Layer 2 of a small transformer language model trained on English Wikipedia (12 layers, counted from 0, width 128). Numbers have three digits each and are written without spaces.
In attention head 2, each number of a token's query is one row of weights dot the token's vector x plus its bias. The head spreads its attention over the tokens so far by the softmax of query dot key.

Query weights of the head. A number n stands for (n - 500) times 0.00052.
q0 (bias 0.014): 564575407492553578438521454437533493485444471468503634599556557540527544520523547469516407526472509544434453582529619460656535461499421442496373477521630489502567434498499613498589450374415613430422629427505445444559614656438534519529580565412472663506498443547471542535592588544586388506573426558489444662451389491543449528480490434461500481485488433357457583521573458474559495428502
q1 (bias 0.208): 454481662412492490489501367545542593471525525415479497458466439405528488501433549541513516572436548521569418480586427474477523520533476507466507562505493449533629472511408471408484557546541488483550465375468546512517495469581492449620444445504542468437508481605386463480552533516578449480522439491467449602522496443433452476480361450407533489508465462522647507510490579577536446479595
q2 (bias 0.453): 675597302394633876424748477449558493412739659647611310450395440348644399640337613469416326218431382546342716850477453616535387498562800275211389551413576778579319504693353464505482537459611499491584376465521320798471410594290612358510123356372895402372530246633765684293755974579714526784577354451218623437637574491410313125755506243518506373767380420550310355708428310186540434478469
q3 (bias -0.126): 379283376504425302616400233502523486565381654472436513336652726642430445411554516444537447716609361352779328414483415533484493404486527505448633407319409409339482527443659576400611432762652482472606737697466346586588437431516418613363496631389532455412507615588267462600186389427169407560444430515406614605504320481582585718387317738387545548411555294461433704508303696716371578514555
q4 (bias -0.044): 508510425518591542506461386457613511580519415541526528609469504493498412482427563552586513575387422532579377506502489433468564507414407502459427576594619453562579521388512592628529523571482570545431389473630457585493406682553583614465506520564509677713436573618452645580517598683375497534595437370473578602548464489465377471451522534478559570693469541490629514666588540510479457525475
q5 (bias 0.129): 628579360444547512448599688521615523356648529478679313455344494558560310593500445399699454525649536438487495758516440569464342572531731435500447523495404527469545525372470538588627461625574468466527396564506427450528409567550521507383446367430593515415556328627472584601418534299602556592597486495417450459574605669648462315324601419452543354465408610520424479538387336331599488478681
q6 (bias -0.170): 444466354505376506521519518528506524454529438486399515500430589630479374478518503428512441530467476619663429549629438416510481474465635529557498370528628549594390455471618508558526546574644446486547480596394528543475455414534537413365495541415677487471522582516430506489370529365585500590439395460543550557588561540497500565578411595514446501510429555519459583605543577514433512459549
q7 (bias -0.043): 349350344659407503501387578556501721572357411657546583634422418664470569590403325556347570441491487448369505492415488442519442590461437721544567491540501233555514415541452410444440519322466574597445473533506544394495316422406642608647697533649344480686463737447468564551440451563436572507570595464648356408486278485454428424644579530479568404453420800408379511429551337556326581698491
q8 (bias -0.113): 349678375570517481454526586557394334271893512515294674503374421465476401496562743577581401530708592329491457481621275547645578502496564581477563511495364539550501292520523428634338344515414610539510379434464508499538609568597554586334471472446537495513642582398365375466434260464468439709577483487632504447439700534486508623564617613472573554419200666339508548453641488486286552569683
q9 (bias 0.051): 463564562460522558351549528527495496521334476450416560475492575393437407463513587506622588494367384427516441451465470556535612419337470347536634455507622614381686538454408542417473343532568334277368529559510488495506593405468419393363466533500416501416380363496425432574523355530443357506330526389421599482428385376599644401506636463447485482465664450548511374678491341461530606453550
q10 (bias 0.102): 552450487630666487469431373383553476333404600419552472438506386476446539514610569441455523707487419437478272626557580543410463489584457565550451531549526587580431515313490419620392461549442345542360432404542566495513445387605510450527450539568507397527624540494322473399436405496470549580442525527396581547584508507451396601631433606394322446487600427553603627760464708438402325488425
q11 (bias -0.013): 529453632601465609515395591616365494549365570562524361486502444626647418602514607508575435338455488515611396451526399351349509454492468567544470521532611464507477550418450453477529474317453426421464362533541300430398586476407507418448524479624548624440359485519550559663462597599494440455673407636568357506577441627600615350517525530549521525492470515371333615564475207541491561502416
q12 (bias -0.026): 490361612544447465462444512550373291520605470616342582678666444597489423389481525578614598591558389592383551376558442519547409503592472479732484549516551408628458488452554399584295420489536470477438416620693582579317266618529526411501537528392531526537516672376604391563590408698275378339476549498564511544521443424479546592338414591464470487517350497422585462531529434536526584493621
q13 (bias 0.015): 492500478344524454362597434602748364605408435475434505630481449486414438611598370478400657628392494436323494393516547483460693649476604367605337494647419449362470556439397557739397432530552393446570347406667553512549412442587379550570589492448453635658573314662398370495441349557385574413520536416461344531498726539415432299474557365482346450509593594522419397640499611569515550478480
q14 (bias 0.043): 539553479392722358492482506443646572461372469570280554546577479563493479582480451485444376358533539347502495437421624601701413436514547548507534396445517671439518501498416471618584530539463709515318353673360448678532560453482523514425627547418684441458521538405433503495413450735359460647409541395455557507446480449540406509554615394520486554491471488492590475505489604439495499480435
q15 (bias 0.011): 400444372310529578482540536480581440374748446483548660633377619355598433429552567525389418523506609384266476573675565529536501639521463582589427537513431263471539607491380490593501396307408468597611305515369464279515386517611582687349708508586341473485583545543513568558644532492398450566563512369573271458487636524473396450373561504513536565482597569400622513436414462635400386946569
q16 (bias 0.083): 524431487612486545591622607657466287344451608541423389509481505533490576543566459621371402595639664550600479394765523485414349607588438541507439592517592531617473657573382453461460551447570424490442491504461477526627398588590474580467508508671625467637553431557466344447563825339514689464529513494472511622515695669353277541647531585488372359484450435444396308530505502484465443496306
q17 (bias 0.088): 578502617619414560431488500511359312402549487526673411458588576469493577740316352439394562401666504480366622483348498492446468424399448440254470535534377539470479547642379427534521442514534224513651463445496428372353343558333631564700470427566493698633499477377420521383471578528555539577520458459339375490474386512516404515430527460528401343500515530546475549492637321508581369577386
q18 (bias -0.044): 362575490430423474752516556334494565490665446568551522676387427503474671534613430484452464483487523482417579505501474645404635452572386571426512396516790554524384353610547428504426497584421647647406368525550557331526535580603596591625491549441507661372484449601446569475458555503479553437620521649592473370493670581543519568338485480577524487478716512434518330418565461480298442526409
q19 (bias -0.040): 441501493574482468566539594519305557428430303549573499593565534503596600502461600561599625654647459386481411467446506403482415601399462453564600563569463536524626645489565301585432523657371440523421726411454579472477589612481436492413518356511528428437587305581494428550496447585487459466527526561492476491463636470478569563245522342484525423467370486568478536641457454624610623515433
q20 (bias -0.090): 533419421541438562538494647470527458430566472468379510413428698524438497528467539522542449559717663330440491378480539522438605591579438353563510485531416401405576600476373462361474571591501687474519466471546407373512461563510503573344469631571509435630497430590341491660350542399574370589541519521553533419425719521635614618370532491408477564560383549450520495284421441580544537571484
q21 (bias 0.031): 499493313561298571588529601530520427377582745646502555625494669218451546516533396506333445488413498620616496511372572435508595344610527538375473498484561462518546537506504512508535501380576391548458606498395342347548481509601593510447663568490438476412613501719531470362403404427525378471429421316470463522498529425495365670507378612582335457627483398435346455317365558438438459477495
q22 (bias -0.060): 475438571495609337569446458542660459538343609568382552473545547573557409379502730543401345624578433618753312388549691491571431379514443706658461555476420407394668671471464583407498518499450639419398733467391437351465493399586296547514468700588459271427439499584683491609191396511407509496391396620566490442468504455420483712575457458435525575648506500531567793409477733584549552375550
q23 (bias 0.151): 547508521548582498553342321383371557528702526400673534428541608483345845407347406501346460310713292607703573531561443511594252356405500308468595546437494595679359498484527584510323502551534575600511536537426525676374506444433363305582269458764605571457475492415665497468689493368584516610390517517506610586762471394488497588587468499492338627474590501516545341521532287395458330536331
q24 (bias -0.024): 502501405467418425495557473524503463431656489626612454523483512422537590430568595311553455596657674633293559666420732422524524567487619418439515426526483526549434413475497539546565515486734344433471414555557423436564328472528328556392442531432576526624566358535622391565655621364525537410379429535264519344506671648461415394393410519469447422486682390505536396573562662303712658677497
q25 (bias 0.129): 707656667705566565550613409465667270681310583526590486473500512490658349599462589419573443339544472405531493561558618610435333491407430646358287597422212707538452474466467322391499547507538460405499605480519504676561620683430389611499410475434573710656590285368720545506380453211593540546325402531289517536448619401547506423659360570679443346459601355490480534486553577443670284522429
q26 (bias -0.090): 508534397564560400629536576528492438498541402484456509456298426320661482480563490450536602636672588401619331549516538505615581501402485498535531554610539528578616527364442400435463439595399312473548698475439571461601666663644573364435540513435488527356400332580502474442428370342566432468368475685473476557299394375411396450448341461473648386605454653484357507417505510430589445477550
q27 (bias 0.000): 400408433559447356432500534706479505590731506566495454435545555607568533503655401452486483464555558567375753478325539477395588620388566542609458544456571332489538439418673480543429621306468544466395384703441615462528426694350470532583618464515534552554611537468659606521409444435537477487671449538637312371629576497557468444445469475498461636305662616540384502470444264697538458505635
q28 (bias -0.099): 556389501431629531540593483451581545455558597646403479374481441657415350525572530526575463398364436417444659592427386447473416261508485461491469293295458546456381333526531433563389484348601564489501534598516259611384478568285540520462339541401574649439635679388523510549472624735379419653492419389617635441535483548513579488380495377672573465494450451529584536578531407518478334609553
q29 (bias -0.034): 508749535477432555458363455501567556367382461463491383310522630471454441516311098446458346418527620477433602435492432471580567573482531453691341559385516516409517507449243448492587436518513394559520508648436514506389327643492685513571689575558669614440525492545534519597424489484566609405388499332513447581559226418659308513287691522620498452524672448464299436366521411477651450492329
q30 (bias -0.014): 586445666447476539495387530461475636637549648710552292541547497578421655437413522342326495474503291447485575616452525418577364273502547421481456484554491542544354400614606467444543563407645352606486456479481531660417373451368409549595508419419491453564487575496516501624597481448429429438400503379286424433499364400534498499569388365378606437399585401473426477359419568474429540578560
q31 (bias 0.020): 587583555448528550355548674508326356504410483462620313554240329368600507491319555410648552445486474497431468655476441502516621484542581591680478512317514599537401426524417504333789558475577508676592555630285539445508404418472558550512462394409720561467582394524556570571451499351624466521426394585388347539383484352390474595470479516432615310522537666522261441507438632471584497541407

Each question shows a short text with each token's key, already scaled and adjusted for position as the last token sees it. A number n stands for (n - 500) times 0.003.

Then comes the last token's vector x. A number n stands for (n - 500) times 0.01.

0 " 19": 552611870557567563390657477511535560538518564513573474501488558471685535419554462472452472386476
1 "62": 497542772524586613355772440573490519540461537461539462513485489465632560466553497542535483463453
2 " film": 482499692471536540448630440451480466453520493517544552585473466447465514577595578561392473451548
3 " F": 451623874557475662272716488556540602548498532463473486444432576459585534511511463480575431409483
4 "re": 549583792518395642352694476535558598568563572390410492479466531395598521452486514493587494441446
5 "ud": 577587747511492637310660488534478623532494556438439528502509466412525510438507596492464491451475
x: 530583426503470483528496569516430491493487465429645416522373440391632375389501656345594495469433510465559439605536653497403741574406427431459452456577466671432461516412536345563595582721255308484475543517642561535619546601571564440671424421642639475436499400426576437356558398379648685566494512522336497317580454693614546530547601474490554528744320463561721521345630674471523660420598
To which token does the last token give the most attention? 2 " film"

0 " 19": 552611870557567563390657477511535560538518564513573474501488558471685535419554462472452472386476
1 "30": 487537745560607612392783455536490542576477506477532452515494563474631565441504511533547495469489
2 " \"": 502591833534490647315680408498554570560414472587530501524453475449543500559440544469447512341469
3 "S": 464532737478536650262758450597541577542416467489466482506489531419503462464496512545580450497486
4 "y": 537539719467464625310750495519503623524471554442432468492510504428581468466489571548625539442451
5 "mp": 568484700509525608310713523485437573611501502434419527493504559446554523492509532535559494484447
x: 499587497509530517498549439408489682487450453442534407309474267465733501654540675266569383434430588552459516612587530684361628722254497504388488366663482602519484373466628486532588423596336334423532450589477513654540579337583511495525445512608402383702549523595600576498504463439502568473315465492379424568407634341525304544482500575673615525696579495536445191437597588557389514479575
Which token does the last token look at most, and with what share of its attention? 2 " \"", with about 40%

0 "el": 514592898575533517414679462505545569509501533452460401461473469484650522415531502391427503383471
1 " New": 474630777516552590387614540521580575470481527505549467437485525437600495458571547438538436406514
2 "man": 468532738472484576364676448535453546537484538451436489518530502434554534487551544473508460427392
3 ".": 341600802488489681287743374509546626551507495458585472499384524398620575483477493508559386463429
4 " However": 517597820527483611287720483499572510537466466564495596542423483473482639558481505486419532431496
5 ",": 599485777529455818269716442538497625627459555478560509502407443419542558497492432542566444387414
x: 695556551603524659560574553362560304321497511427431357463562479553759559716414412566413507532605541565681596495646551464582402589592272518419453690493447432308515650542415493611422472529539543544597612472563508416466487577559554506561362498669617302513614633341472498208470553435431436538562488460483529613321486550500145491432601606485325493610295532577452520383700532336665349475473
Which token does the last token look at most, and with what share of its attention? 4 " However", with about 30%

0 "s": 543543701497539572355678482509483595530497477467452465480467506418565518468493465467508529451476
1 "co": 446623795530557616360712508515546539562444554377401458488468539439630509471520528495499485385424
2 "red": 471576777527503568355660458482509538535499535457466491461444500417543567454522489430514510471447
3 " Al": 504633864590444636272686509551544596493491540431466500456477506451626535446520471484522473424501
4 "tern": 531529575397478555407638519544492489487468533449512528509426479465537537497530596481570543528500
5 "ate": 557558747552457600318735480461518550501516525438467522506464503425509507502533522493533556443454
x: 498683591466586687324710557407585505596500457656602425324348453507392387558471524318620462570338495381447666581457436567511577490511463425482402494474439775542419508344344598633432361647563551493440562374549635658631466555761468548388494514466449426614432600476462542432599634561495439571266588471499578539530545807544510457485583640404431286395388647455574386519749565434567418456513
To which token does the last token give the most attention? 2 "red"

0 "08": 596582870580530570394699439538525559503471552486567449465463477511600554451557447457445466419494
1 ")": 520588768547628614407677459581602583528429537536497498503471454468520634505498421493535513453492
2 "\n": 299711908558506711271792477495614682649526561509551389506407491532555605476519466599488474385398
3 "15": 417528775544463635344777452541491568554447559463537466524438479448587606469549466536537463483484
4 ".": 479534786475431658392708411495560658602534508429553439556382435469576596517472443552557418480471
5 " \"": 495549847524533681266690421502557588556407484571520495533432455452515521574426536478468520346480
x: 540474368570506445609778606433594410414718368376452498693550516467608644368466521335348537513568572655528509616461450482518474468627557480470577551530348589347387682547631574469509500544613559667429525423605554379656370498617417346627293650431436372475441609680585440323574652352463300470532397414310517468550498381465333414607421446576361288499704466566690519575557553509549450575474
Which token does the last token look at most, and with what share of its attention? 5 " \"", with about 30%

0 "y": 512636849505547596350754481529528653534460587446460425475454488433619487428530527505556523387454
1 "ong": 478607784538570596421714464499480601483507527477450507457457442479574529470558559425493479383442
2 "ta": 452608799546520611409730459536494570551500550438402451519450437421580531427561540458499474411422
3 "e": 444610819542450667339720472522545651588560615384406416517457544417631528472477462494598510395465
4 "k": 518504769514495593363739469525437585540445475468463472409476468474555503455523521527543498422439
5 " A": 538577857564502685266710469577519631516476580412476475516424499444584579507506480498585479447464
x: 584542509501710415515837579475491319390540461413495490521418575576602592638372720450484542567733454546505510543523481691633446281525359749596622535487521445734393428555455519469577430443618558668507476443505316505745410392630274516465434432666554431613595399419463478232444560342478508584386438468498577473494513509229511535489470542420562334418602426603451518498578459295511570456458
To which token does the last token give the most attention? 5 " A"

0 ",": 586622872556569717362718427528540622642496546505583479494409466423589534484497460484491457330435
1 " German": 507610781502499565383671494541581517431452569445543478496469461471523483493520605446453436409509
2 "y": 456566733459485608319753473517517620519456558448442450488488499413586463453505566543624542439458
3 " Ro": 458620844546459641279671465553549547480503564381429474502470567500632569464499505466500435423479
4 "th": 536537758502458673234695508489507615542428559468410501494498561409578509467523480544623504424493
5 "west": 557572796505473587355707457522509587559517493470516480502501479462551589534577564446496505431543
x: 629530391456499557385638327452553635632518585489417367364552511551429385502438575290575455460525505710444512506319433783590570436565519465528537636507481561391485599624449470544513511417491517528424492440470527557560514645521528654396345445514523405442707443496507480261551424454623562653369592155463706542550700704570492486312510446339466470514458650363436315363544606252455401349451
To which token does the last token give the most attention? 3 " Ro"

0 "o": 530650894564563581413695476519576616515531587431457387499447498467646514430523496468502479379444
1 "x": 494594757492552669364711451554481634580433528454471453520421548399590539507498507503528498407477
2 " Ho": 415648855568467667234734512538541606502484580388442505449447555447583536503514524534551467385454
3 "me": 466584758484440609340692461489488556541514558428468481488427549370573490472507530524507488419429
4 " E": 526587865550474709267719456592547605543465590372414462518445506427638555521550476490560435430421
5 "n": 542468731494507611314710447534509540486502559446424427475425496477609497441490464526615482472396
x: 654683499381501589545450415453380443625511369568585462423376388355601527753543553352581519735465400516710554618545540560499568373453471531491444453546441519550489275687502562484343177445495565518624664415570713545336589412625467404428228448509422400609513410634421511564539601400490611618522569514357652624305618324345471434455650574460558620519455570548430445342465534558538571529564
Which token does the last token look at most, and with what share of its attention? 4 " E", with about 30%

0 "ci": 539605838510539580405734519492548558543503549462481483454433511452627497433542504480446501397416
1 "d": 519615839545564621291761467472484622570492557472424444483432491415612551450492486502527500435448
2 " T": 471595815533497666273759473529490649533447519438441474499454552429615521492510511487561439408489
3 "est": 529534708451488604353694512509475559524528531448445471545466482424570506509544554548570546431446
4 "\"": 480501743504411591350707459532557517507429466543517476521452476484516588578520481565504413447519
5 " (": 569551882579526710251746411501509622601461522431506564493457445456594602500455440543502563398498
x: 621500424606585601588771497468550398421561496429360414635545528597551552473438750589250570525555675492376454575552456685505395411441475512442557626471451558368392678508462489635390746389512489445426573389545586438482418542412317545390270489697547478607469629476565494199588595416529462446382564506347545435515482411449374525573566514497410424542685698552663612506760417299401347650569
To which token does the last token give the most attention? 4 "\""

0 "er": 509625902563533556403682469526551587515500593443491422486459461454615543449504510416465534391423
1 "n": 489514745520528588429709473501511558480491559474450419463429505480626497413489446497569485451412
2 " (": 439585898606484673310724399509513621612475521448519559489474448462610602478461429524468565391501
3 "n": 478487716500476594355706462518497533475503558457425435475435516477614495438477459516599466471408
4 "é": 521574719466496569410669442541586486460501529417452517429446449443584477492522578487536477500513
5 "e": 567555759530479700268715479524525631563563626374387446532466548407606523507457488519636506417461
x: 419524435546635529492674506362399463541431437458695477282412486461816604659562562315605402696561344489617456505513561539523523518385502395591625477539517597478521321456349504503311471633521450578394427512361660492412386476827488446579298244638372586584468524470494620420448427490544500688515516551531593361307530542165524491484496471526528405433401423556614453419568672207529447440417
Which two tokens does the last token look at most, in order? 4 "é", 0 "er"

0 " (": 520620930591544600341703428509519601584507536488529521490480462457624563476480443484409551342523
1 "in": 441575783581539608396713489522506588552546536468411503527464491439596535432435520478512542441440
2 "c": 483527663452499622421733521453499555561508525473417443511451508383589468446413539537522470494445
3 "lu": 488576760498448667298736458552481572556563555390466511515499479446537439451529541511569494417377
4 "de": 492602733522469636409694517504584581533524527479418488469507534451551531469426534480554504399497
5 "s": 547484630466480583326667488518468581524498475467441464489467516410527506477473481501543535486480
x: 500574548432582567545607419311522537539506492554527479627504342447683601511475454414433344638565537418675506676512400386463514552332377429511540481550550560479521438550509477555531046640647446548451419457459521650680584338410405432337309493543406512438558288494542596312519538314730636686594576515584527496418522414546550538421486564467466651672529513578593621360671550302486413557535
To which token does the last token give the most attention? 0 " ("

0 "1": 600591881605536579416763479541539570536454540512540462492438491477607538469535478467464496410499
1 ".": 561609746466609620355711412480542613537520465484590474499423501407594581495421499487519411447463
2 " \"": 500602834535479661258692417506553578553402471572516514524447476441532513570428549472462512342478
3 "M": 472523788531524630252740494562494598497416480442458504550471565436543494433500484529586449474495
4 "ain": 526503675438484515396644424505486492434492547392505482480508438435528515457549535513473516448419
5 " T": 536540816525502690263754470538492642538451523431425491502460551431612522497509507498580427419498
x: 547452554632641457486742499575497425588588519544610426469459502374847306540510716510451729616688641558377423611569558631618467530438410466452456600429370481760387664613503515378407407546624605527601633564469489603571483433546382519503467440583384544533717416442495355491518597202532255500432423401470506546375516576302507604502454483515492466561549555567427419611546647406635473537528
To which token does the last token give the most attention? 2 " \""

0 "ate": 586623815561520558358756473455519573515514524466491523501453498422533517474552499455477542392468
1 ")": 530570751525628609415670458589591568524415520544497502518466454484516628502506420503531491442503
2 " (": 456570874576475665290715403513493612602480528445516559502472436470578609497455422532466577393510
3 "2": 411541763545452627366798460586484547549421535493522488514432454450596558487550501537572484460489
4 ":": 505535858540379668379708368492570645542468483515553553521440420501630581383513426436518506437478
5 "31": 554459752529464611326801440578490529565422522443525490509463512485603564451525497572578510516485
x: 561513563422541744431556299615437543494607365522561301518546518448503529690524456711500579534500548446408509548414443757496472483598367431677373544466519503337653504649409550615524637637614458588595761408565474601614606465546468538486428476462546727532441565598563432525518422411542685486444544226398565445452513391351389631515490458515755514549514624741390451376532541323320486512393
To which token does the last token give the most attention? 2 " ("

0 " Ta": 544655896565505616355700463540530612559448551424443455464455493467608494498560511433476431371455
1 "c": 483553683482529618419734516454501560562504515456417443491453524378612468436432558536534485484429
2 " Con": 404673859542456643298707507535607581562492572391454510471473586389635548436541502444548468392496
3 "tro": 520615786499413685284731483564533538593507584378420502512516533404575484421478585547610494418412
4 "l": 542531723530437600326664482542472520515510534427416422438445517486629509467508535499557501460419
5 " S": 521537836539494709260748431571504635555465554445400463511478520435594552484489462479530409479474
x: 569377595540583438384795524531533409468475540517625533621377394575804519539484819570490559509697566507605445649606423601574525366421431589537487513509422502671388557715367451548584392489608471627598473436479486565592425467559274578412376337452474361559663345590481501472640528189409403568661460437349592422349558521324508609496311538492478573579581490586421477313577566298564429562563
To which token does the last token give the most attention? 0 " Ta"

0 " French": 520644773470525567387679439521583524445480574481591480502491440441526534487523555450430481392503
1 " title": 503603808590566580333699478479555506543504524476480544556448474447524550519594536428433498446515
2 "s": 442531638466516587267668483517489573500504486464455473488462502412518509494465489500546525485489
3 " and": 484606820481471716268714481485573613617493403539526570463470470490513591432523412534538480377420
4 " d": 521577783472496630312674450531520538536498545456416520494395489448532563477481563535548433481523
5 "ign": 573563723467533597330630537461527554508526564486398553489483506459565559500488546453537537393501
x: 428596495516417561502563384701540521580401564457542457490459391336570453577579466469624455604628296440481608741509635467632564477416544559410418486515551632305556486413477475472363561606460473507715474545412549695393335474516471528659256404703592588510626367436431481351355403441630535501393599584362288294554533661672655372629582503380528379639478519606495189501508653492499468434566
Which two tokens does the last token look at most, in order? 1 " title", 0 " French"

0 " \"": 511625840505498599352669431504550563563437464599520483509441497456556470548440536442392482305463
1 "The": 527643893500586651252721509511559627450495519575522531500435549466523507498505457547536419320473
2 " T": 453601846525507665278764465540501640548455522441434477495448565429639498490524502480550406389492
3 "er": 515536770506448590317655443548511541518513561384433468519462458448588537508497551471543552456412
4 "ra": 519558780504421676272718433562493574552558571384408488551509504469569497448503534553527457428411
5 "in": 577518784568529660343726464529513593556542536433407512533447472446594542439448522498561550452423
x: 600593524392491464398578512505546431355378227351617453509338475355704494601567678255649538615551400529646608706636480552503545511431365350503543454464519674637437236565364462509443540683420387489628596465376535501525505652477340457605321527705487452492368693563506527262480555478540699536505602501435498454450570540462592422560609498500596383638423531634532519351554476445460602416561
To which token does the last token give the most attention? 0 " \""

0 " fa": 511599810500521564437666448504534483531531569482468518494445548448551557527504541503457471406502
1 "sh": 484530688440491581363719459519439543551438491493452519506509449445485518469512550593477510482464
2 "ion": 499554729504515588391678448498511545536527498450420476520458520467587598474480542431502555438492
3 " design": 452536687452485544437563446466527452464498523496488593552473525445501637544550526462406490447540
4 "er": 543535775516477592364668439543510551530499560389432448511462462429587552495494536449550559462398
5 " O": 541591845529487699294753456554558619490469522435428495500439532447611562489503492492555459428480
x: 555452509566582423406798466562518263485444512537689482466392443355770505425482625558587621613676573473472566369411599611596307417498411659741515641426330619733307420650443576417497578489686480471579520566623450462619344500485511502472439486476454415628517198393446473442565489341493309515507355461406563429395599594434401490560424578387494493466464606647592519580537569358651544501418
To which token does the last token give the most attention? 3 " design"

0 ",": 586622872556569717362718427528540622642496546505583479494409466423589534484497460484491457330435
1 " South": 506604765462547583289703512556524582500429513450512535477492501479538541517573594490503441458544
2 " Ko": 469600840502499629239767486571515567527434493415438541431459480482556505518516599525496406387524
3 "re": 453591772504409645305696469533554587570562575380407492500459534396581521459500529499604508450442
4 "a": 500582778511415682293764453557516564573514592367386487534447484429587549511516547547565465427438
5 " K": 495545852524489661252731461571475635515448490454443491441469458480574547499529521537531400439461
x: 600391520551534413511646513564523417528422396516562493606471438385555472535536825371620648541712570553523407591665565597502553223547285519465644585565390459562433646513568512484611504429457511620472611442478305544875503501487329446531336272455545412493695406433414325290567440288571461513557542458384658599480463408366394608549510485489604514653436505568272498479664502420562561417521
To which token does the last token give the most attention? 1 " South"

0 "a": 547652896568551598390746479534555603568523614412445430488442479427619551472510502499466480383448
1 " P": 461628837527513637242730471544510622563477540396455504470434492422625574487534503519554448450477
2 "us": 464568676471478621302653457564512526566513538388405517525457425411531569465518535476506531465466
3 "an": 502545725466469604336705427530464558472527552390437463472497486461548498455533542566521506433414
4 " A": 527590864558474680251717475575518625517480588417474472525418493437589581499504482501583482437457
5 "B": 491537826521467676260749505601526586563471482451457496495464527471540504504538525531622458434463
x: 557517452513579444483522538421590580478500485503351478539478485371526504461477702258659439624628450375376673421592610643473576488744430397422493587600451577556482458556443513545379561612840446543458577517642429491722465620566426529599519405455483479642639440342527330373531497471560489392410654488285744601503508358291376554396290587520605510461559560639324375502636610280461525424381
To which token does the last token give the most attention? 2 "us"

0 "ning": 568583840588506520454690491489551554501474504491516451462499502503597539449554482394438495412462
1 " ": 440613863559492680290682421538531568620533578443434500490440476450678544490529494558564427365498
2 "s": 442514640472505602289677485515471589532487476457437473498467515414536514483481478510554529480469
3 "qua": 487566683478475598380745518460494505552439521420432565467429475360514446537530612541474500454483
4 "d": 480546752500448644269750464462465596569486536459394466499437505412576547468485516533570491468445
5 "ron": 564558729516475602383638480539577539554478546377496471541474491479593564447506550497506501499444
x: 759465551311424510549524593444416324505520528351605223495399471496581517543645485498423449585429423387496505638535533525365645551534635444479580501420497696703453301518492429530483369612475421532402603254584764704553705546568450443486416520549653518652266587538639459535579442422562566483397619558345551345477574490469470485556541422476467596493437590391527483413406527465401364576572
To which token does the last token give the most attention? 5 "ron"

0 "-": 595679869551568636274740411588525611588565492500555554488434514458570508472460538454485484334399
1 "-": 494665871551617653278740411588525611588565492500555554488434514458570508472460538454485484334399
2 "|": 478497908546535628262777401503517595529487509535500533534474530569586491464514434445464507427447
3 "---|---|---|---|": 356562899507522699177842482582492560566488533564526547515416528530546494505479521447468347397445
4 "\n": 548736937585257787144811465506604665630521566513540433493428529515557603477511491575479450372371
5 "|": 504431930533493633255782395506525620539496527514493512555449493602576516478524415493489520445456
x: 569463561464590482511910567421520537499523344405333531706337517327524537535461661715479581630305660452519460699473592774623493598515342637533628504631420556441551587741450558519452633561568430417436525459518589561473389469678341468509397551502431292453479450657488601482514646495425521505528653558363610342435579323355525444536554402500565605697575546646522467461409496540555560582563
To which token does the last token give the most attention? 3 "---|---|---|---|"

0 "A": 550635853541498604310773485568543574504448529449504462499440499443570520466545490512558500392405
1 "is": 454560664467534595421697475482542583554533505409402522506476454433542545521461495494477541474466
2 "ch": 506514628450487612354688511518479511539441508438422525435494473435548521504514506559562500481469
3 " Air": 515588798501495613312678462520577551488492522472555533506452505404504486516521603501494524421528
4 "port": 494492614408472552408690467422473520499505514477478493535482511386532531560497543495453538475474
5 ",": 593481765533446831240718444537480625654466543475545536512444448421515582499496444535564448402414
x: 621592587588516640589629595342579279361558458405459372471569467596738561728452430589405420459564551558625619486649564536589371570625354535406437668471440433354542675480447507598399429555465548580588569495539444418497462624511570577557392455710548314456675602365491467222508581441447495537639466424515585550335532577524214478399573651472287539638380547585414479383717494328667337485445
To which token does the last token give the most attention? 3 " Air"

0 " in": 514656890528555600293707479542545549610473540575516515492488433396553566403471462464517476399450
1 "ten": 464541738502521601348682468546471475581489529441427488504434498418542545454513552472529493440407
2 "d": 457573756505537632255749461464477595563492540466398466496436495414579544472477515526573491467452
3 "ed": 504554809539491576293692446436501575541497541461422480538409476401582567449498497427543529467431
4 " score": 475513734577463577353638466503484449523515509473479563521456436495474566526593537499476529477551
5 " was": 521533822546513668292756477525555528577509512483505537508387476470500540471511480507533526429490
x: 682563571509562687446393532381470518347676407593414354425604473541417662539487441465425450663583464596489595662465559636494254388451464433459511531653581415702458442561386603763260590448610442482531555465560585487637479675372303459436407517610473307542541596661459468294805477616507423452633480380495634387549637391387355476570421658448330537428655421394526411603572390353547489535495
To which token does the last token give the most attention? 0 " in"

0 "s": 543543701497539572355678482509483595530497477467452465480467506418565518468493465467508529451476
1 "mi": 473581776520538567357710492484475541533488515415395516494468507466595497424490551491461467445412
2 "th": 441584775519487648288701529496505633554428553470412498482509565409588517451516472525599505406478
3 "'": 474637831513405655218776505516545581543481460494577585463427543466549523465515527582551528337427
4 "s": 519493630468458591296671492514469571520497476453438479492461509416523502486482484504549530487477
5 " complete": 535576760522501566325651479525495471506446577467499544540439499413448557473551555482436491477502
x: 566494398508395685291585478490516395499558517539468375524559523542399382411437512521406380495461570471253491503432654330400504644550461539421362347456492352684476390407501481580552456468344451601607590307605396367666479433497530661567571582548709239530477531467561615340627487361456724580433554298226455472683589668470551308563338508563546295595573396563440483597631507445554501587377
Which token does the last token look at most, and with what share of its attention? 3 "'", with about 60%

0 "us": 544596811519539571476658463540558571561523549466466463510433449441573575426487482440415506411468
1 "an": 485567755485517582419709432518477572477525556416457442458489483466561501440523520535497493421426
2 " A": 466619848558487649268704477574519624513483590424477467524424491442586585502497478498581480447465
3 "B": 472568817526522656279744507597524584560472482459460492491465527473539505507537521524614457434467
4 ",": 524495780531403813289708433542493636652476542477547514519422446429531566491498434552570466389418
5 " South": 536562767463477596315694511555516579500424507450504535467498493482529556509571587500492448468533
x: 677523344452591563557528369509491446607562658537510391383576492425402439469520635485410536370569535546526454547364515786598611479519449519752563644458431620545465640582478435501637485395323459628448595336493396596668564503426495792391382324475579528532672298418450368391569504315611368537540560536567616453533659390590449560341626381347542580558365479495350284465437668364638535562418
To which token does the last token give the most attention? 5 " South"

0 "s": 543543701497539572355678482509483595530497477467452465480467506418565518468493465467508529451476
1 " of": 448628869508545598289700496520522555591495555536489496510544421436544595404485442441550461418408
2 " November": 493547772483512611314694459531509545522499541510612535493467506433536515481559540550493495433506
3 " 2025": 425477758516505581312733489522498479483506538501550516550454509513574577522575521553475489461484
4 ",": 513505763531399806282703457529489625635479542484558513517435451423537561516477442538548437385422
5 " the": 540557870509500725211699511476530607503479565560504543483467484508546537488517461547615465384380
x: 605576517669685644773462466625418512479501459523388276635563565545490437708603432345475477546491338431354560607637548567542389435536503686532485490489544461578418635668612544567617594596566554619453506272572514552616516464606496529575137311667608335548574332510304641465533666481416346512498619464448561506522394435430465452436543543532519492508627585645413358499418620598667548500410
Which two tokens does the last token look at most, in order? 1 " of", 2 " November"